Layer 4 of a small transformer language model trained on English Wikipedia (9 layers, counted from 0, width 64). Numbers have three digits each and are written without spaces.
A neuron adds its activation times its output weights to the MLP's output. To switch it off is to set its activation to zero at one token and run the rest of the model.

Output weights of the MLP neurons that the questions are about. A number n stands for (n - 500) times 0.0012.
n24: 579407463527547477612542281620607572519786462710579593502633279744536639601620534363499532296560329483492423741550451627476685353458495433486267405231351595653494524222441325382416698298410532
n48: 398573573503453518469499590360406618480399612442569470701642462561566560913562488551542628469286515469472486531500413645365639330516530454647260474512319449535377501404375720440455294614553521
n74: 293255615608544335512694654562530311729544487468359396416613568793562630595663495424315518347565481419477576917278669728445511571257343238406517406481656595537540490667279624155457361581452530
n75: 515388314341493495300707297357195338488505715581898479548288424786587469558552659513474745438832615292218339462310658463784608574626498380430742476597382302745444506642512174650397266480524597
n106: 510394563380359671630803408363524354405573445593194249434186505363836687399627639650475150563388685482592293656431391626407705525733439453616798382374601470525517425673406353369527392624433652
n117: 658534509811329448565605288719628553506481325398490562465447451491672330555543333690454403584456554714454730430811470443564573600335400583311466605572407336440500560327631079505365443645540333
n125: 378398573613603356495426604657460557344749461617500506570736585342363650424761681639345283477544608512220602347844608555578602414281412516491372550582393288442851403476575352541389200308487611
n173: 398603308538373850560567372705489451439753609376129339722687385392663612403610626576269517450610445679539854473522602420407441677316787826558775498230339626131395434389233514512077392439583398
n197: 381371278720686752362402540974362604527479407750414603688452680663273673627761483454527376385473640326552491528287752402785308462134435448433527584613477177480822517539423276411177551332547518
n207: 601366448657591603689678657491368552309622376417619482544423517426500263313655457754304340514414585522497656287461421508517465529274642650449536542312435408521654591579348601457553704554310456
n211: 454618532649651437567413463669593357474366398420227401530363636445486686666419262816533562480542632721265472531728482434484463487422464416242481697560353331449328472924721545551473253353375732
n238: 625632212299125787461634611391305539645560433464490301416371499272286467286846459656572535716670573515486605338683559635376372651333473419541249484495488481323619728695625512311451487656616728
n242: 574613584606465165296675379306394451331337426461363554256696722544460572510680554387463578692566230332295718430424785743510622398537540488481202569517730252671500447356611851486674619355349538
n245: 482421278599362573260709456515803351426639545522141300603587428763546291951047558346542628262921678347401401225400352585488482860398507328377748411854572309652453578966453569382706287482425484
n246: 707767027333396617894281754193536456426269648729520563137744520276528586538742340085627351645613749051541318696436303725228403925424429296229589606955510196709422584408878623635633419507346540
n254: 503406298371518524672741520465206462428739734288590568757519383612484238497490629604516388678439491744385306543407731403455443564266556582556477716454553601295426534476554566256530571347388585

Each question names a token from some text and the token that comes next. It shows the activations a of the neurons there, in the order above. A number n stands for (n - 500) times 0.014.

Then comes g, the gradient of the next token's log-probability with respect to the MLP's output, scaled to length 1. A neuron's effect is roughly proportional to its activation times (output weights . g). A number n stands for (n - 500) times 0.00096.

" the", then " "
a: 634897591521498489488491489516492525488498499500
g: 754695639189498626461507320453526556564704392380389442463652296533449534453594455565390643321378192476577740555426515559584623662598397437650426381364516696571633506104466469526449589556553383
Switching off which neuron hurts the next token most? n24

",", then " M"
a: 601880488500544489499497494616499488489500629620
g: 591347544548442636373484603381608531183507617767527534328417547585711374482705269254440539653563444362405472621443534817537560509361406388518416664839420279564438361538541463319470580556614466
Which two neurons, each switched off alone, lower its probability most, in order? n246, n48

" to", then " Ly"
a: 565898489660584560497488500633488493611500489576
g: 426262100574488566542552660398425662315414482669564598411475508609439372442614620422446513545607485290472272537572583748517465387581528377486370604513386329883467477530727443590522795343492506
Switching off which neuron hurts the next token most? n75

" k", then "ept"
a: 510893489498495491492488506489503500493500502631
g: 361469589618560572457253568423424512506717286590623452716478461570399384480230644613604252342548421650493230519391614355375303595349517516776505639531424534510546485558511600469677845328425610
Switching off which neuron hurts the next token most? n254

"d", then ","
a: 493950498500494500498527586488488491500491500695
g: 521414362487722672552659709428406481502576541706280251648585494618262483779520573383585467264630609459454450489644469479574442854372635286295411404389356469392659521411429485508449601316571556
Switching off which neuron hurts the next token most? n197

"ina", then " I"
a: 491871493500488491499778497616512499499488496499
g: 562463339528423502436297511496429624472379570552561526379480501627576230711695340247380499653515471496401378334293404543636682483730441602287525540630423315741357574596856466347604507694579561
Which neuron, switched off, raises the next token's probability most? n173

"erv", then "ation"
a: 500890599489496711530499495717500564565500545562
g: 655551704482729514583492502284448464350644447521409401408496362630481403446561265369629614339521527635463620556197543231506368533449586443503556422395521721685471740800582363403325525712300615
Switching off which neuron hurts the next token most? n207

" media", then " had"
a: 638895488490683497500500500500500500500490518489
g: 637595808400472395523561528546543282309502365394622360440393597584809415386424756365502202452483659582584540378526698269262357606432514237538471452581521579527477619562684613587565594395352589
Switching off which neuron hurts the next token most? n106

".", then " Joseph"
a: 529889490488539488499542598493497488488494701494
g: 771507320171587393404530502632344577613500487401354703389695576736585679653592478349548649413565501492369550685439596499724348264422442454436694620364501398682569513448566304408274440351434505
Which two neurons, each switched off alone, lower its probability most, in order? n197, n246

"Career", then "==\n"
a: 604845599503496497494500489547489499585491751528
g: 503320482736333513583714407710557313692591488654368344284645301549584601264608655647216342220377529695398540502677340565647445655281501483437493538561470420539480628525489595446491575509548396
Switching off which neuron hurts the next token most? n74

"ar", then "ab"
a: 528886500500496499489511493502579488500494500652
g: 654471435671365493353175484717384473521579383303522668646476428339472635530447496623508519577407524680576646288248651610637437575425483527437677301486567696405327294679605701420468584653289351
Switching off which neuron hurts the next token most? n254

"unk", then "ir"
a: 622892498499492500495492492494495499500493500552
g: 509565656500329442409588571637440478528428642348526797484447593562480619374548652533468362817528705481555374421581237436500553288635480416678624475358542298520098350509324594496551330536739456
Which neuron, switched off, raises the next token's probability most? n24

"0", then "1"
a: 490943496544491499497562489495493500501581496494
g: 818539638520531602734477371580621479644263391554403457591437612480566551569304598429386737728380305399528358435335612528405539332523533593574474529433618462818420396274452418409351785415462296
Which neuron, switched off, raises the next token's probability most? n245

" out", then "sh"
a: 492899497575489572505500489528499513492495496565
g: 271267553444427653507522384608532607550429552681206473388407772223555661345439705413552521885283667629677569378657603493324526377409458648484311485538428387571574510486394466462496547557516557
Which neuron, switched off, raises the next token's probability most? n75

" in", then "her"
a: 489904567672498520583515492544491607491488501577
g: 312093429455445539514445413447501695519729285721659560305548483583557610291607500674502357611349593733379496503541672482621489344382625618595492486607438373243544420353592486554701527393335643
Switching off which neuron hurts the next token most? n125

"pite", then " the"
a: 707839510646553563488488489516489564501500680504
g: 510623446958564386387495541491573444400442598440653558204509295467568622672446462382350444529439152433487505582482517622603451697423572476316355301578527419728551441381564749487430656598372648
Switching off which neuron hurts the next token most? n246

" later", then " reve"
a: 493918489593572689500500500598499618495500539494
g: 555623652368612459618338520466524501524369543550467370239553450704514503310624669359291377695567375392603664467618574539372257593472605243410497637468364276443418483873398609557538376683593685
Which two neurons, each switched off alone, lower its probability most, in order? n238, n246

" was", then " b"
a: 573920489629684638500500489530496616494493524584
g: 530352580277395470473729625564443588708338470366463505175434874343376739562380508528728335472470564441529344482489551444630508482489499529364730460510681405569775453545410416402430327421666655
Switching off which neuron hurts the next token most? n106

" at", then " Sand"
a: 557907488694512509491493497554628488657488496490
g: 346264347452550345568685501361542576568270444626681636507394521768607491618618525459579475564460682354424430411646561693659454362518467347383543609715386247758590329707653341364365450384418400
Switching off which neuron hurts the next token most? n75

" d", then "iam"
a: 489904585496496499540499542488488496491499488491
g: 538542389322675580435632455718522593556560481612348547544503668576732679496767198375482467298391488396532271632571403627490337447334294544399593647553249600709701386452598520272443558492396385
Switching off which neuron hurts the next token most? n74

"-", then "K"
a: 589872549500498498500780495524492499498495495505
g: 646402273592392738400531481682481426400432555442443419434347586525217395550810533407306632603603645360476645540406534532335509853352711452446577632455420347685521562435634463520623640311347348
Switching off which neuron hurts the next token most? n173

" had", then " particip"
a: 707908488573599519493499488488492635497495497560
g: 546445593383353415659499696772693574316355724400669493659425608547442552532360575608584312367524662228544298351454505339266417443324497425598725631454630560461355656554471503410582340641656343
Which neuron, switched off, raises the next token's probability most? n24

" represent", then " Ar"
a: 491867494661502842587500491698498541554500618490
g: 467364310406403569544504438409665493396378409468399614490489690611451438517609658449638425766655705306361385351550523649502663483568428336485542599627352126777309457610783437457516698471337484
Switching off which neuron hurts the next token most? n246

" T", then "un"
a: 590953500498493500493504567492490500500498496499
g: 681183503485568471556455562518461439398537370632599343529332515479246536545657794543712351603501518493576676405613591695451650660490381324541680448507442476671423467596208518685315335459218385
Switching off which neuron hurts the next token most? n197

" went", then " on"
a: 488915488620499622494498498493489494491520491544
g: 329801216548580526541513588368436270481663563574441458605556259581543554348399472567278665690410586472468404458624725277743420633279285706513446558550423435627630355545646357475469655421505486
Switching off which neuron hurts the next token most? n75

" Kar", then "ina"
a: 505862499493488499510488497658488488500499496655
g: 573787364473446560488190486375592667499599626482443476455383636325495525417533329612528528507438674506637482588661519444559325371756571515300563697317333497689080469476495604618433308502698479
Which neuron, switched off, raises the next token's probability most? n254

" ", then "2"
a: 507871489488500498497490512488593497528497493495
g: 568509670391521334289624589532562503373510543453515531438425397423203392448406552622625533539402655507515764699258594654728710608409474262576624460445531529455688156379304488694635393586451347
Which neuron, switched off, raises the next token's probability most? n211

"v", then "ements"
a: 491876590497500627490498506543530625694500516490
g: 227491439450535729616435593259613436469513411392494536300590434444636534568358498378704501584521377508720323219568581491459737528532279317578498732629478717384415725382411493538384794609480428
Which neuron, switched off, raises the next token's probability most? n242

" incre", then "ase"
a: 497802488488493730775500563490500858682500527500
g: 650745316444437396543456612227342621582465635390435432435503630511419409255460401802363725479319392646210287524637594430519447510566421612478671537368494423560327710741481479635591558543506663
Switching off which neuron hurts the next token most? n238

" B", then "ah"
a: 565946495489499500583490519489489498490494642489
g: 682602497582516538567277412712725711548588520502360439421548698514640646530564636277513309608285305355573429476160475441524375471373709533214735380508394391450536608586521631392405398583468637
Switching off which neuron hurts the next token most? n246

" was", then " an"
a: 628921495593630627500500493567495582490496500573
g: 586638368763774576492612318200336707459485618675298574444412510422348436383404418510564628616577393594306549557318466533482467480689337578458474611613264446443283473590478702395438762555438679
Which neuron, switched off, raises the next token's probability most? n117

" |", then " Country"
a: 592838505488499512490496538528728489585489498489
g: 601664512666250548394464409687570091424421411663375433728632569518580611549433565645433530229255520357457254697634580319454609625610526524514639592508458405360659524566278581483561376561503411
Which neuron, switched off, raises the next token's probability most? n242

" that", then " inc"
a: 684875492662559489495493496488491561594495546502
g: 265691667192791388537549340383602597499504411473431711578484636488589709542550273414530451345534676488438503547352368473599411259558394533730712368344408510677496460393675530622334420361577629
Which neuron, switched off, raises the next token's probability most? n238

" Sir", then " Ke"
a: 493949490494493494498527494768500500497500516574
g: 452475437511485357541277610514384490462363667382483398433591613891453315605409546456712508464608365251545448581501568425442544704609472172525281572472470364536682389882681543566444442559427645
Which neuron, switched off, raises the next token's probability most? n207

"6", then "5"
a: 500938490618497489489684488535499494517598530490
g: 421462691759760388583397441622387405601598571481546600464524655579410374685633515573374350203337300512595345695357473333348321592459450386332468585556455648647517480403693398244608621486585720
Which neuron, switched off, raises the next token's probability most? n173

"9", then " class"
a: 488918500496498500500574619488495500544547489488
g: 534608537641587352561501684597333468426261546398393408699668385623447607752295511398631405146624408367597621457556445409579427494351689494373737626447452470408525617667545510716324192508490472
Which neuron, switched off, raises the next token's probability most? n242

"4", then "0"
a: 499882497511500521491491600522490525595494500488
g: 398403600333527926174349299523785493512622393417660379386524543521360568573531352470357557668386331604354458624613502551654381621516591376545587251533510344474567510484575391573595477565478777
Which neuron, switched off, raises the next token's probability most? n48

" On", then " his"
a: 616869491522496495491547489498648511499503531665
g: 544418408917527302432534611555514466483536673407520558495602744512484726621291731301540428544570398454450582435532529499404458353360645559195593542468619510355482550580595569328397129298516624
Which neuron, switched off, raises the next token's probability most? n24

"ast", then " run"
a: 580888492496490490500495491492498496499488506597
g: 626745351457799426441554604663370430426406598394579399674445523589408419545304465524613400300572589242605512381415494552607515621804530175365596392567409578290527570773441360582355491548662403
Which neuron, switched off, raises the next token's probability most? n48

"2", then " points"
a: 495876492491500489498490560488583499525494499495
g: 260598622234418203426447813393356593640388442392495423619651520483505574697363316552657679509621628482711333359417480538418735387572574518343551461777453501438309602380719502484443513509490484
Which neuron, switched off, raises the next token's probability most? n197